Layer 4 of a small transformer language model trained on English Wikipedia (8 layers, counted from 0, width 128).
Take only the direct path to the model's output, skipping the later layers: a vector added to the residual stream pushes a token's score in proportion to its dot product with that token's output vector.

Output vectors of the tokens that the questions are about. A number n stands for n times 0.026.
"oun": -25 15 -26 -17 11 14 14 3 -22 -15 5 -10 27 -21 -7 -9 -31 19 -56 -4 -25 18 -3 16 -5 -23 -13 -5 0 -10 -27 -48 -28 10 -5 -5 7 36 -3 -3 -34 11 -1 -3 27 -30 31 -3 -45 25 4 32 -2 65 -23 -8 31 -1 -25 -24 27 8 42 -30 -28 32 26 5 -8 -33 0 27 -43 -4 -11 -1 8 -5 -20 -32 -48 8 10 -9 52 -17 6 4 27 21 3 16 -14 12 46 29 -11 20 -13 5 38 9 24 11 -17 47 -6 -19 36 -32 -21 -15 0 -19 -7 7 10 10 -4 -30 -28 1 42 -7 -6 29 -21 0
"iew": -16 -3 15 35 -34 -8 -27 32 27 -15 -48 -9 -44 32 22 30 -8 28 -49 -43 -57 22 -16 -28 39 -7 7 4 -32 -23 10 -16 -41 35 9 -33 -1 -40 48 -20 5 -11 -45 -14 -53 14 -4 -4 -11 63 22 14 27 85 -21 3 -6 7 10 25 -55 -77 -4 -12 -10 3 10 -2 38 -45 26 37 11 -24 -28 -13 7 -3 -41 -49 13 -2 56 7 11 28 79 22 -2 -27 -7 -22 -31 -9 30 -18 -5 1 -13 5 20 6 10 -56 -40 25 -10 11 23 -29 56 -14 20 21 14 -29 -2 -8 -19 -15 -12 12 31 -26 -28 29 -37 33
"urch": -13 -26 12 22 -11 -11 2 11 -24 16 -9 -7 2 34 -17 -1 -5 58 -41 3 22 22 -13 7 -21 2 20 24 43 28 -5 -4 -44 38 7 -29 13 -5 6 -16 -25 29 -35 1 -29 22 -6 -14 -18 37 23 28 9 52 -19 -93 20 -15 -15 -37 -25 -2 32 24 -17 4 12 -23 33 -44 15 4 -13 -65 11 -60 34 7 -31 -8 31 -10 58 18 34 25 6 36 -27 -35 24 -33 -5 -34 -31 21 -46 -9 8 31 52 -5 -23 17 -19 -3 -4 -18 32 -31 14 -27 10 24 46 5 -19 34 52 -55 -41 4 2 -8 3 51 -50 6
"ional": -27 59 -84 -1 11 4 -86 -9 -18 -24 21 14 25 28 -9 20 -33 14 31 1 16 42 -1 62 -9 4 -8 -12 -6 6 -38 24 2 29 -39 -43 13 -62 27 61 -11 -13 22 10 20 -8 11 -37 -90 51 18 30 69 -30 13 -6 2 5 9 -49 8 -16 9 -6 6 16 4 33 -15 -13 -10 -35 2 -41 9 8 13 7 -7 21 15 -28 33 7 -1 41 -17 44 -22 26 27 -12 4 -69 67 -24 12 32 46 10 -4 -24 23 -2 47 31 5 -77 1 10 5 -18 2 -6 -8 -4 -11 -2 -44 -45 5 1 30 -14 -44 62 24 33
"ope": -28 -31 13 -23 -26 -16 -4 12 -40 12 -8 13 14 16 29 13 27 7 15 27 -63 10 -4 38 -34 -29 -27 -10 -13 -8 37 8 14 5 18 -42 6 -30 13 -1 18 9 45 16 -17 -23 55 13 -42 19 -18 14 20 61 -24 -15 -3 14 -11 -41 -63 -17 7 1 30 48 11 46 4 -26 -14 37 -66 4 2 17 11 6 7 -18 -15 7 28 -7 23 -13 9 40 -7 21 -1 -70 -20 34 25 26 -4 9 -32 24 52 15 24 -4 -20 11 -2 2 46 -17 -4 8 -14 -12 0 -35 -18 -4 -71 -29 -46 17 7 13 -36 36 5 6
"ories": -37 32 -42 -19 -33 -23 -1 -9 27 8 -18 2 15 10 -56 12 -16 9 25 -11 -31 12 -22 10 -42 -9 33 -46 16 -56 -18 -1 -41 16 -22 -19 31 -27 54 -20 -12 -14 15 -10 -7 -29 78 -14 -3 44 24 -34 37 22 -5 -20 -2 -2 -36 -25 17 11 61 -10 -30 0 20 -19 -9 -8 -22 -26 -31 -15 -33 -75 -3 35 5 -43 -44 -18 56 45 37 58 47 -4 -23 -4 24 29 11 -19 71 25 -19 51 -10 -31 21 11 39 12 9 17 0 -17 -6 8 40 -43 -45 22 12 -60 -3 3 -37 -24 -18 -12 -5 26 -23 33 4 -22
"angu": -18 0 10 -29 40 -16 -10 -15 -3 2 -51 -2 -6 36 -42 51 -40 3 3 -19 8 40 -12 -5 19 72 11 -12 24 -19 33 24 -5 19 -18 -10 18 -6 24 -6 -10 -12 -35 -11 -10 1 22 5 -30 6 11 22 8 24 -39 13 21 -17 35 -36 20 -43 12 -11 2 0 32 -49 5 -44 -17 6 -23 -16 -63 -21 28 37 -48 -35 -15 3 44 31 27 -24 34 55 -20 6 -15 -16 -35 -16 10 6 -40 -7 -7 14 -23 -17 21 -28 -44 4 -9 -35 -18 -27 23 -16 -23 2 5 -31 15 10 -39 -7 -46 -7 33 29 -21 29 -67 25
"onse": -17 -34 5 -9 13 -50 -13 21 -52 8 -53 29 -10 -32 -16 -14 19 34 -5 4 -61 -33 -7 48 37 35 34 -31 24 -5 46 -33 -42 67 25 9 37 -16 31 -10 11 -34 35 10 5 -64 0 -39 -15 40 54 -37 9 29 17 14 40 -19 -8 9 -10 12 -3 16 -33 7 12 20 18 -63 47 -55 -24 -4 20 -2 18 26 2 42 -16 40 42 -25 -8 4 17 29 -4 24 26 7 19 -8 15 16 -58 41 -45 30 -25 -7 0 7 0 32 -4 -33 12 -44 15 -16 -44 44 -15 -53 5 16 0 -20 25 -39 23 -16 -4 -27 -41 2
"leg": -26 -20 -39 -32 -1 -26 -43 6 8 -4 -19 27 23 19 29 3 7 8 -21 27 13 9 33 -26 14 3 11 -26 -1 4 53 -5 0 22 55 -6 12 -5 -5 -24 -32 -21 -30 23 -52 -16 46 5 -47 -1 -8 -53 22 -1 21 -39 -19 1 22 22 -25 30 8 -23 28 -2 32 -8 -15 -10 -14 7 -31 5 6 16 8 19 -5 6 6 -12 42 9 33 31 -32 -7 -34 -29 17 15 -6 -29 -26 23 -57 55 -17 -26 -18 17 24 13 -37 23 -5 -50 19 -20 11 1 6 6 7 -4 14 1 13 30 -33 -27 -13 4 -17 31 20 16
"====\n": -19 -22 25 -27 11 -16 -14 -2 6 -28 29 32 1 -10 19 -4 -16 26 -11 17 -3 21 -25 -39 32 33 17 6 24 -47 3 -85 -1 65 43 -17 43 -40 22 -16 25 -17 -35 -18 38 -73 36 -59 -25 10 13 26 63 12 -16 -31 -36 -12 23 -19 1 29 14 15 -52 81 12 31 27 1 -18 -25 9 -3 23 -5 57 29 1 5 -5 23 35 12 9 63 -24 20 -19 40 -26 24 -13 -21 -3 59 -26 3 -19 20 -11 -26 19 -31 -10 -3 16 12 24 -45 0 -30 37 26 33 -28 2 5 -33 11 -34 18 12 1 -80 13 -1 34
"ology": -44 9 -45 -25 2 -11 -14 -4 9 -10 -20 -15 6 -19 16 -9 31 4 -3 3 -43 48 -4 -4 -51 -5 14 1 42 -3 -11 0 -33 32 17 5 -2 -43 53 -49 18 38 16 11 -8 -26 -1 -24 -22 -7 9 -18 12 19 -47 4 39 -3 -17 -18 19 15 28 32 -18 25 2 30 0 6 1 3 -4 12 -36 10 23 11 -3 31 -11 26 43 47 -11 24 -3 56 -6 -44 -25 41 -2 38 -1 6 6 23 -21 29 51 3 2 -45 -60 27 5 -7 15 -27 28 -43 -40 27 -36 -55 -21 7 -6 -51 22 -42 -1 -13 -94 13 -79 27

Output weights of attention head 0. The head adds the sum of these rows, row i times number i of z. A number n stands for n times 0.0023.
o0: 32 15 11 -48 -3 -9 -4 15 70 12 -22 -41 49 -29 19 30 37 12 -15 -13 28 20 19 27 -45 62 80 2 -8 57 10 3 16 3 14 30 30 27 47 52 -54 9 38 0 -52 -35 -5 15 50 -58 16 2 20 -68 15 -34 25 -58 15 -30 22 37 -21 19 41 10 28 36 -46 -4 -49 34 4 13 -38 26 24 14 11 -18 34 -24 -14 2 -68 39 -15 68 -56 27 1 86 -67 -8 13 -3 -31 -14 -1 -43 52 7 63 -14 19 18 -6 69 51 28 11 -26 4 6 -36 -8 14 -12 -12 -4 -14 -2 -23 -23 7 11 -29 11
o1: 39 -13 64 2 -34 -21 9 27 2 5 41 -5 30 13 -2 11 18 -14 62 -30 31 3 -34 -25 -58 -28 -56 26 -32 55 -14 33 32 -17 -28 27 -26 15 -37 19 -75 68 -4 -11 41 -42 -48 38 -40 3 -29 -43 -13 64 52 21 -21 -19 -3 -22 -55 -9 25 15 20 0 0 73 -25 -9 57 60 16 -13 1 -16 18 -20 20 -1 26 -46 17 -61 2 -35 -24 -10 -23 38 -29 64 -24 -14 -40 20 5 -34 -11 -28 19 4 -7 -49 10 -7 -11 30 -14 9 -78 -14 -31 -69 -47 29 46 -30 17 -10 21 -2 -41 23 -11 -14 41 -16
o2: -21 16 -12 -46 -22 14 -7 3 -10 -66 76 60 40 -21 58 -47 -15 -24 60 18 25 22 43 0 30 64 7 27 47 -19 11 -20 13 -40 -28 -9 -3 -28 10 27 -52 -6 -1 -13 30 -61 34 53 -26 -10 -1 -21 3 -2 5 -57 -9 1 -21 -4 -7 -36 -19 61 -53 13 -3 -31 33 33 45 27 -15 25 -15 -4 38 -19 -8 23 -17 13 -32 11 -38 -8 -62 34 -25 -13 -49 7 -43 17 13 7 31 70 -6 -31 -24 78 4 -66 -19 -45 -13 42 -4 2 12 29 -14 -19 -18 -6 -29 22 54 3 20 1 -38 6 -20 20 33 7
o3: -30 -24 -50 10 47 -27 25 -10 16 50 36 -41 -36 -55 -12 0 -20 -24 -34 54 -10 15 -46 -15 26 -23 73 27 16 16 7 3 -5 -58 33 -29 8 10 -16 15 32 -11 2 -34 23 81 15 -26 27 29 39 45 44 23 10 -18 -8 13 -47 -12 -13 -6 -63 27 -68 -6 -18 0 -23 -21 -40 -7 -6 43 -6 -4 -7 24 16 -40 27 31 24 29 -15 43 37 -8 -1 6 -9 -36 4 5 28 16 -9 5 42 -40 41 -21 4 1 -29 -29 -14 83 24 37 21 -4 11 55 2 -12 -51 -14 21 16 10 -13 11 -5 35 -20 -42 -7
o4: -5 -26 -23 8 10 4 38 9 -16 33 -3 -31 -47 -62 51 -17 -53 -3 -41 -35 -34 -11 -35 14 22 -55 19 -39 -7 -27 -44 -36 18 -24 -32 -30 -17 -9 28 -18 -2 -23 62 -23 -44 78 41 44 47 7 27 14 38 2 -6 21 41 73 -35 8 -44 8 -5 10 -5 6 3 29 -29 -22 -74 4 16 25 10 -1 -6 17 0 -12 -31 48 -33 2 -53 23 41 19 -52 -43 -24 9 -23 8 -1 15 45 20 -37 -18 6 2 -18 -16 -1 -3 -23 64 24 22 17 2 59 47 -18 -15 -39 19 2 22 -3 13 23 -17 -5 -8 -28 1
o5: 8 -36 -21 20 16 -19 16 -25 -47 17 -3 3 -9 -6 43 17 -50 28 13 -42 3 5 4 -15 7 -21 10 52 -27 -36 -71 -1 27 -18 -30 -21 13 -42 16 11 57 11 46 1 -39 36 56 -55 36 4 -30 10 30 54 -7 25 11 3 -20 25 -37 23 -17 0 -16 16 34 -12 -41 -30 5 28 -39 9 -7 36 34 34 14 -8 1 -21 -21 20 -42 13 16 -9 24 -15 8 -28 10 -33 30 37 -34 -18 -48 53 9 -27 0 8 1 -22 -32 14 -19 -31 15 -4 74 -15 18 -10 -29 -16 31 -2 -2 14 -11 -2 -14 -4 -13 32
o6: -41 -10 30 -17 -27 -41 -21 -38 1 -21 13 -15 7 67 -33 -16 17 -23 28 34 32 -21 2 -11 4 12 -37 -5 -36 36 19 43 5 24 36 -14 15 14 -33 -15 -9 36 -33 -19 32 -36 -2 -3 -62 28 -15 -4 1 5 -11 60 -35 -27 -49 -2 35 -2 3 8 -71 -12 -2 -45 7 -22 -20 32 77 10 -6 -4 -6 44 -4 6 5 -3 28 -65 55 -16 -23 38 3 22 -17 14 -13 -16 -18 -26 -29 6 48 -3 14 11 -11 4 -13 23 -63 -19 2 -21 -19 23 5 -22 10 -47 0 23 15 15 42 -12 -26 28 20 21 -1 17
o7: 29 36 11 11 -19 23 -14 -1 9 2 -16 12 18 50 -60 -8 35 17 16 -3 11 -34 12 12 12 -33 -44 -1 -26 42 -3 21 -28 54 54 15 -3 -1 11 -4 43 -24 -14 24 -13 -64 -27 -32 -56 -15 24 -18 -15 -30 -1 -12 -23 -89 16 10 29 12 -3 -1 -5 -25 0 -15 31 42 43 -34 48 -28 26 23 11 -14 -32 24 23 7 23 30 40 -10 0 -12 79 3 44 -23 35 -6 -5 -4 -48 -55 -6 27 -1 -22 -1 72 33 45 -40 -48 -33 -13 -8 -57 -40 -14 21 19 5 -33 -34 -25 -11 -12 -9 5 33 8 33 -43
o8: 37 2 -22 24 -12 1 25 -24 -25 20 -18 -5 -17 -12 5 25 -5 60 15 36 -15 -30 31 -6 14 -26 17 29 -53 -3 19 -34 87 -26 19 -11 -2 -6 -50 -22 -8 22 36 33 -10 -4 5 -20 40 -7 -30 -5 -2 63 16 18 -1 55 -60 2 16 54 12 -23 -2 18 0 78 22 -37 9 27 -9 -12 -16 49 15 28 32 23 -36 30 -12 -4 28 55 43 -47 9 25 -15 35 9 1 -20 -13 -20 -34 43 -11 0 23 12 12 -25 29 -50 3 -23 -45 15 3 12 4 -6 -47 -18 -28 -45 -33 -29 -25 19 -32 -28 -25 40 29
o9: 10 -17 18 -16 -2 9 -49 -20 24 35 51 -70 -56 36 -8 36 -19 -12 -62 -1 -29 26 31 29 -8 21 0 -23 15 -1 -19 4 -48 67 -38 21 53 16 52 49 -14 -27 29 -11 -34 -16 35 12 49 55 19 27 14 2 16 -47 -8 -2 46 33 -33 15 29 -1 13 35 29 -21 21 -34 -38 6 63 45 16 39 -19 -6 -55 26 17 -45 -35 -5 -29 -19 9 37 -22 18 4 6 -3 -12 29 16 -18 3 56 -1 8 -17 -18 55 14 -5 48 39 17 6 -40 25 43 -2 23 -35 34 15 8 6 1 23 29 -10 21 -53 -1 13
o10: 44 3 -2 20 33 -35 24 19 -33 2 -21 -13 -33 -41 -5 -36 21 -36 -7 25 9 -14 33 20 8 -60 34 19 17 -51 32 -13 42 -12 45 17 -17 -33 -29 13 33 20 62 -23 22 -16 9 -25 7 -30 17 -19 5 0 27 -15 55 21 -31 11 22 6 -27 10 -38 5 -31 77 8 43 69 -24 -20 -10 20 -1 40 -8 -11 -10 52 34 2 15 -30 31 20 -29 -33 -21 7 -29 -13 -4 -25 19 8 -55 -11 -1 -24 -2 39 -25 -3 -22 -8 22 21 26 20 -17 29 -38 -25 -9 -30 -56 -17 0 -61 -15 24 -48 10 18 42 7
o11: -18 -18 23 16 -8 36 21 7 0 -31 -24 -43 25 -18 -3 -32 4 -8 -60 -43 10 32 -14 50 -28 44 -36 -27 -4 -10 -51 34 -50 42 -24 9 26 -4 53 45 -12 -24 -7 21 -17 -17 12 25 44 -19 17 28 14 -50 -5 38 24 -34 1 25 -32 -4 -13 -8 -22 8 -8 -55 -32 1 -27 -56 -24 -6 12 -15 -30 -36 -12 7 1 -17 9 -20 -36 -32 -9 39 -13 -26 13 2 -31 -10 18 -22 -34 -14 -20 3 70 -31 -32 19 50 8 49 11 6 43 -43 -61 -4 18 12 31 13 30 11 17 55 10 -15 28 49 58 -34 -10
o12: 2 -21 24 -42 -9 29 -30 29 6 -28 31 53 -57 -23 44 -7 -9 6 58 -11 25 -1 -12 14 -8 -10 -27 4 -11 -20 -25 -14 8 -21 -6 -54 -12 14 -5 33 5 -3 -59 35 1 -1 27 26 -11 31 -17 -25 -13 8 26 13 -17 32 -19 -13 -37 19 -8 12 7 50 16 33 -9 -44 21 14 14 42 8 34 8 47 41 -3 -12 35 -24 6 -22 -5 1 -18 -45 -34 -34 12 -66 -10 -18 -2 25 -8 -26 -15 -51 -15 11 9 29 -26 22 20 9 -57 -27 -9 -9 -15 -32 -78 -39 -56 -29 20 26 6 -25 27 -6 -44 -4 15
o13: 40 -45 23 4 -2 -9 30 -42 -24 44 -53 -21 -30 5 -17 58 3 3 -19 5 -32 20 5 -4 25 -35 -15 -20 -9 -18 -5 8 -11 9 -26 -20 -12 -2 -25 -25 33 1 9 22 -3 -18 33 -23 20 38 7 30 -29 11 -19 23 6 2 12 54 -7 62 54 -6 -4 47 29 -19 -5 4 19 -4 2 25 -11 15 9 -33 -13 0 -10 -30 11 -19 37 -26 7 -42 28 3 18 0 38 1 -10 -25 -34 -16 5 4 31 -15 -15 54 18 9 -17 -17 -28 2 13 -12 40 -15 -2 -40 9 -13 17 -28 -41 -17 -7 13 2 -2 -5 -5
o14: 20 -26 39 16 -6 -21 -4 12 1 -5 57 19 -43 -42 -45 -30 31 -19 42 -12 38 -11 17 -29 -30 -49 -36 10 27 -12 -33 -17 -1 7 16 10 -22 33 -9 3 -14 66 19 13 -61 -18 -16 8 -27 -12 11 28 -10 8 37 -28 -47 -12 -24 -4 -40 0 -13 14 -24 -19 18 -4 5 4 29 -20 7 39 5 23 29 22 6 -2 45 -59 13 37 -43 -7 -22 -21 23 23 -29 -34 -7 -5 -14 -5 16 -46 -34 8 -17 4 9 21 12 -47 -32 7 -42 33 27 -12 49 -62 -11 -10 -7 -18 -40 -8 -28 61 -2 -32 -5 -12 27 -15
o15: 17 15 -25 16 -53 7 15 -11 -59 25 -10 -10 -14 35 7 -18 -33 44 9 29 45 6 -12 -13 -12 2 -14 -11 -15 15 6 19 39 -21 -14 -39 18 7 -18 7 39 19 -60 -10 23 -50 -19 -6 -29 -51 1 -20 9 28 24 2 11 19 -13 -68 -20 8 44 -19 5 10 -10 -1 -42 -57 -3 16 -38 -34 -29 -14 35 46 50 -6 11 74 24 -8 45 1 -17 -15 15 -52 3 11 -6 -8 -38 -27 -2 -10 -43 -38 21 6 -16 -45 -24 28 -11 -1 -28 -41 33 -28 -11 3 36 -22 -10 -10 1 -47 44 -39 -28 36 -40 23 4 -38
o16: -11 10 29 -7 10 -9 -1 -5 -8 -3 31 -1 27 54 33 13 -20 -15 68 -57 14 -25 2 -50 -14 30 -41 36 -15 4 14 45 7 13 16 47 40 24 36 56 1 28 -61 -12 -13 -31 -2 -12 -47 -18 0 9 -25 -13 31 7 -27 -1 -4 -24 -5 -26 49 9 -22 -16 43 -26 -35 -28 19 27 24 -19 -7 7 -18 27 -2 18 15 -18 57 -6 39 -36 -85 46 2 36 20 37 -7 -31 20 -15 -42 18 -26 33 -37 11 -54 8 -14 -23 -47 -4 -9 -18 -15 24 -7 -14 -15 -16 -11 13 18 2 62 32 -2 30 -17 -18 -34 -11
o17: 42 25 30 -22 -30 14 -18 31 41 51 38 -8 -2 29 -51 19 -3 52 18 -9 5 -10 4 -9 -39 27 -8 2 -6 26 -18 0 -44 46 10 6 7 34 33 40 -16 5 -8 12 19 -86 -42 11 -32 -25 59 -37 -24 -22 54 -30 -45 -75 72 -9 20 -7 -37 15 17 -15 59 -3 -5 -4 1 -1 25 -24 5 17 26 -10 -11 19 49 -17 22 3 -23 -59 -63 37 -3 30 -3 10 -33 -29 -18 -5 -16 -27 -2 20 -41 -12 -47 77 -1 -43 -6 -7 -47 -11 -52 6 -22 -53 33 -3 25 -10 24 37 11 62 -14 34 0 -9 7 -39
o18: -8 17 17 28 -7 8 21 73 10 -28 -41 -42 -21 -72 -23 -8 -8 61 -2 -80 -5 18 -13 3 -19 -9 8 26 27 -12 -63 -48 12 48 41 -17 -46 -37 -1 3 32 -45 34 -22 2 -7 31 11 36 -4 4 -19 14 -14 33 -28 25 -21 43 22 -70 24 -33 -27 -5 -2 24 62 -16 8 16 -13 -33 5 -7 21 28 -13 -24 -39 30 -29 -5 29 -48 -6 26 -22 -28 -29 28 -1 -29 4 -27 44 14 -24 -68 31 39 -29 -9 4 37 -35 0 23 -1 -13 -3 -61 30 -15 0 5 -37 -43 -16 27 18 37 11 -13 -6 3 -43 -7
o19: 5 -4 -12 17 5 -8 39 -9 -50 -33 -23 -36 -17 -25 29 -7 8 -62 7 -20 -36 20 8 7 -15 -49 10 5 -5 -19 9 2 35 37 28 -33 -7 47 -42 -29 1 18 -3 -11 10 -5 44 -21 17 -39 -22 10 -40 -10 9 17 42 -8 -5 56 -21 60 25 -50 6 -18 46 25 -17 -13 -2 29 -19 20 -22 -10 12 20 -35 13 -8 -8 17 7 19 -7 36 -81 -29 27 31 32 20 -25 -29 2 -10 -48 -10 48 25 -13 2 -26 -2 62 -24 36 54 -13 -48 -24 -1 -37 -24 5 7 -21 -34 -17 3 -22 9 -23 7 9 9 29
o20: 24 37 -15 1 21 4 26 -13 28 73 24 -63 17 -24 -51 30 -22 -2 -53 -32 27 50 -27 -8 -2 32 12 36 33 33 -25 11 -23 -7 -19 9 -1 -33 -24 8 2 -7 31 -21 55 11 -27 28 40 42 11 8 11 79 5 -2 -16 43 9 8 -8 -10 3 -12 -26 27 17 68 -38 26 6 -8 -28 -22 -23 5 -17 -82 8 -27 -17 18 19 -2 45 -11 -1 -21 27 -7 -28 -11 -6 -4 9 2 -21 20 27 -19 19 -18 -26 -1 29 1 -18 27 2 23 -5 0 16 23 -3 -5 16 -7 21 -48 -38 43 -21 9 50 4 -33 -26
o21: 10 32 23 1 4 16 37 11 -27 38 28 -56 -11 32 -3 26 15 -18 41 9 4 -40 -28 6 -14 -51 -58 20 -48 44 -8 50 15 35 20 51 -39 23 -35 14 18 43 -6 -1 -3 3 -3 15 -43 21 1 -2 -37 37 49 31 -15 -3 -29 -23 -5 -33 15 -7 -39 -22 19 18 -1 -19 22 7 41 -19 8 11 -30 16 -27 -13 7 -41 11 -17 3 -46 -19 -8 20 23 31 -10 18 -9 -28 -21 -40 -28 0 58 46 -24 -49 35 -32 -16 -32 12 25 8 -35 -5 7 6 -10 5 -5 -28 -21 -7 28 -13 20 -9 -5 -44 14 3
o22: 21 16 5 -22 16 -21 35 5 -12 38 12 -49 -19 -6 -27 20 19 45 -26 31 6 -6 -13 18 13 -45 -13 -19 9 -26 -9 -26 -17 -16 36 -11 -39 50 -44 -4 14 -7 85 -63 7 32 6 -8 0 42 -20 -15 -25 -8 -19 84 42 11 -7 14 -11 10 -2 7 13 -8 -9 -13 39 -4 3 -29 14 26 44 9 21 -16 -22 -30 38 -2 -39 -38 -28 -7 12 -76 51 7 2 -47 14 -2 -15 11 -41 -32 -11 -26 0 -2 -3 38 19 -15 -34 -41 34 31 1 -1 -2 -11 19 15 -34 12 -21 17 -37 -7 8 -12 -31 33 -15 -14
o23: 36 6 38 2 10 1 -11 30 12 -4 0 -19 -30 -27 10 48 13 13 -29 -34 -26 53 3 11 11 -62 27 -1 20 -24 5 -94 -26 -21 -29 -45 -22 29 -26 32 10 -1 68 -12 -5 10 23 -4 14 2 20 -4 -14 42 27 -19 30 38 27 30 -30 50 -30 43 -2 29 19 89 -49 -4 44 -10 18 41 37 54 29 -15 5 -31 36 -12 -6 -12 -28 28 60 -66 -17 9 -10 -8 -7 -27 22 55 -7 -26 -8 -15 -17 -13 -1 16 10 -24 -3 57 43 -26 -29 -27 44 -76 -30 -3 -10 -51 -68 8 -21 20 2 -25 -10 -34 -26 -4
o24: -12 23 -7 5 20 11 -2 1 7 -6 -39 -17 -14 -35 17 29 37 -3 -20 13 24 62 -7 16 -8 23 26 -16 10 17 7 -5 5 -25 22 3 18 -25 -20 2 -14 -28 -8 21 -14 -62 -6 -25 11 -37 17 39 1 -4 12 -41 14 -7 0 20 46 78 -15 -26 32 21 -10 72 -38 27 31 10 4 5 -24 -4 -30 -4 12 -20 14 59 39 45 44 0 17 -21 -3 -24 41 53 30 0 4 -23 -8 14 34 -45 71 18 49 0 10 48 -9 28 17 1 14 -55 14 19 -1 -11 -2 0 -35 -59 -16 -23 -7 -2 -24 14 -35 -35
o25: -9 25 9 21 15 -7 -19 -13 -5 -27 -20 47 69 3 -5 -28 -16 31 8 -2 22 -12 26 -11 22 14 50 13 6 19 16 11 70 -1 66 32 -14 -1 57 21 -25 -32 21 10 -41 55 -34 0 43 -28 40 20 25 -45 2 -45 3 40 -15 36 62 -42 -8 17 -18 -21 -7 30 37 2 -55 8 -7 10 32 22 -11 6 -51 -7 -34 28 30 -5 -37 -14 15 25 -26 -28 11 -26 -19 38 1 -7 35 0 60 -37 -28 19 13 -55 -35 -25 -30 23 14 65 34 -10 -28 54 -1 21 21 -7 15 4 -70 6 38 -47 18 -40 40 18
o26: -39 10 16 -13 -7 0 7 31 -8 -20 5 7 11 4 -25 -8 -24 -5 -1 -11 11 9 -28 2 5 35 -28 -27 35 13 -47 14 -4 64 -19 11 -57 -38 27 -27 -3 -35 -13 -31 -6 12 -12 38 -23 10 26 14 1 -47 -26 44 17 -15 30 2 -11 -79 -15 8 -33 6 -11 -78 39 12 0 -5 -28 9 33 -22 -25 -11 -61 -29 -15 -44 -12 -7 -39 7 -25 23 17 -12 17 -46 -10 9 -12 2 0 57 -18 21 51 26 -13 -25 15 -40 42 -28 -14 36 -11 -33 -33 35 37 19 -4 28 49 26 5 16 12 31 14 24 -28 18
o27: 27 -20 -64 5 3 -12 27 -37 -38 -17 -16 46 -42 -24 34 -19 -18 -25 13 55 -11 -49 32 14 38 -88 36 -12 -23 -27 6 -14 45 -34 -16 -25 -27 -41 -20 -1 6 1 33 3 -12 47 51 45 13 19 -35 -29 49 73 -9 8 -12 53 -62 7 13 19 -2 15 -19 7 -9 40 -27 1 -26 10 -13 40 15 -27 -25 21 11 20 -21 64 -38 -12 -22 55 14 -21 11 -35 -8 -78 5 24 9 -3 14 17 24 -45 -40 34 -13 -13 -56 -2 -26 3 56 0 40 47 35 30 -19 25 -47 -29 2 3 -26 -49 15 23 -3 -22 -28 12
o28: -17 28 40 0 -4 18 -18 44 -19 -28 -4 -60 -46 -58 34 24 -5 11 -61 -39 -4 56 -2 47 -9 -43 24 -58 6 21 -17 -68 -33 38 28 -22 21 -12 25 -9 16 -10 20 18 -46 -8 29 -44 54 -6 23 68 14 -20 -24 8 47 3 63 49 -46 48 -43 -20 65 24 0 64 -60 -11 -20 -40 26 37 -10 54 -7 31 -22 -13 20 3 20 53 -26 7 70 -36 -32 -13 46 7 2 -35 32 56 15 -29 -30 12 53 -23 48 22 70 -12 16 53 25 -16 -6 -80 74 5 34 -40 -6 -3 -45 -44 -22 4 22 -69 12 6 10 -29
o29: 39 -10 -6 -33 -11 -27 3 -54 21 50 48 15 37 76 13 8 -7 39 20 43 28 -18 30 9 -10 24 -29 30 -17 -5 55 24 29 -4 -34 57 28 -15 -1 -3 -46 27 -41 14 21 10 -46 28 2 -14 -30 10 -48 16 -25 -39 -18 34 -15 -29 37 -51 19 4 34 11 -13 6 20 -20 -8 62 -27 -21 9 -6 17 -18 -23 17 -41 -41 -30 -61 3 -5 -33 12 -16 32 -29 -20 17 -18 -23 -7 34 30 33 -3 -14 61 -22 -35 -52 -44 0 -26 -21 -11 -5 43 8 -60 -21 -17 22 36 51 -4 -26 34 21 20 24 -12 41 66
o30: 2 21 36 30 -29 12 -25 45 27 14 -5 -7 -31 -34 -72 -5 30 18 -21 -40 25 12 -11 15 -38 2 -11 -14 36 39 -33 -28 -58 37 -30 28 -25 4 15 13 -3 12 17 10 -9 -57 -41 2 9 -13 48 14 10 -54 13 18 11 -53 43 40 0 -3 -30 -7 -20 20 1 -2 -6 26 -1 -69 -6 -9 31 26 6 -37 1 -31 25 -17 -28 14 -23 -11 -21 41 -20 21 5 5 -14 0 40 -2 6 10 -27 20 23 -49 14 8 56 -3 73 15 -10 28 -34 -52 -32 -8 8 -1 8 -4 -40 21 1 33 -8 -27 -13 44 33 -11
o31: 1 -21 -1 11 33 23 -1 -20 -19 4 -61 32 -12 -73 37 20 -6 58 -2 -18 -2 31 8 -19 47 9 77 3 -7 -8 -16 -26 66 -27 24 -21 4 -19 23 -20 3 -14 60 5 -52 -2 27 -53 30 0 18 45 10 -13 21 -31 0 45 8 24 28 31 -3 46 -17 15 -33 13 -29 -4 -17 -19 -10 8 -9 14 40 29 16 -22 8 28 -20 20 -31 -5 54 -3 11 -11 6 7 22 21 32 27 1 -13 -24 5 25 6 40 -23 -14 -20 17 -19 -18 17 20 -35 66 14 18 -25 -38 -37 -10 -12 8 14 17 -3 -12 -27 15 27

Each question shows a token from some text and the vector z that the head gathered there. A number n stands for n times 0.024.

".": 9 -9 -28 5 7 2 -5 13 8 14 12 -12 15 7 10 -18 -4 6 1 -15 0 3 -12 -4 6 10 7 -7 6 -19 27 -1
Which of these tokens does it push up most? "onse"

" Air": -20 -9 -4 0 -14 -2 -6 10 -8 -21 -9 -8 -6 8 11 -4 14 1 3 14 4 1 -4 -6 -1 1 -3 -7 -11 -2 4 1
Which of these tokens does it push up most? "angu"

" the": 15 10 3 -1 -8 -9 6 -2 9 2 6 -1 2 -3 -5 10 -1 4 1 4 2 4 -1 -1 12 4 7 -10 6 -11 5 11
Which of these tokens does it push up most? "ology"

" neg": 20 3 3 5 -9 -6 -8 4 -7 6 4 -6 10 -7 7 -15 -5 10 -10 -7 2 -7 -3 -4 6 -6 -8 -2 0 -2 4 -3
Pushed down most: "iew"

" in": -5 -14 -13 7 -3 14 -9 16 0 -17 -8 0 -25 0 22 -12 7 -10 6 3 6 -3 1 -9 -7 4 2 -6 8 1 4 0
Which three tokens does it push up most, strongest first? "urch", "iew", "ories"

"i": -15 -3 -14 12 -13 7 -6 23 0 -6 0 2 -7 -3 5 1 16 -13 -1 6 -9 23 -5 -8 -2 -8 -1 -12 15 -6 -5 -1
Which of these tokens does it push up most? "urch"

" one": 18 4 10 -11 -6 4 -20 -12 8 -5 4 -9 -5 -4 3 9 3 4 3 6 -7 1 -11 0 3 9 -5 10 2 11 -6 -16
Pushed down most: "onse"

" Min": 7 3 -10 -14 0 -14 -12 10 -7 4 10 11 13 7 0 -6 3 -5 4 2 -10 17 -2 -1 6 4 1 -9 5 -15 25 2
Which three tokens does it push up most, strongest first? "onse", "ional", "ology"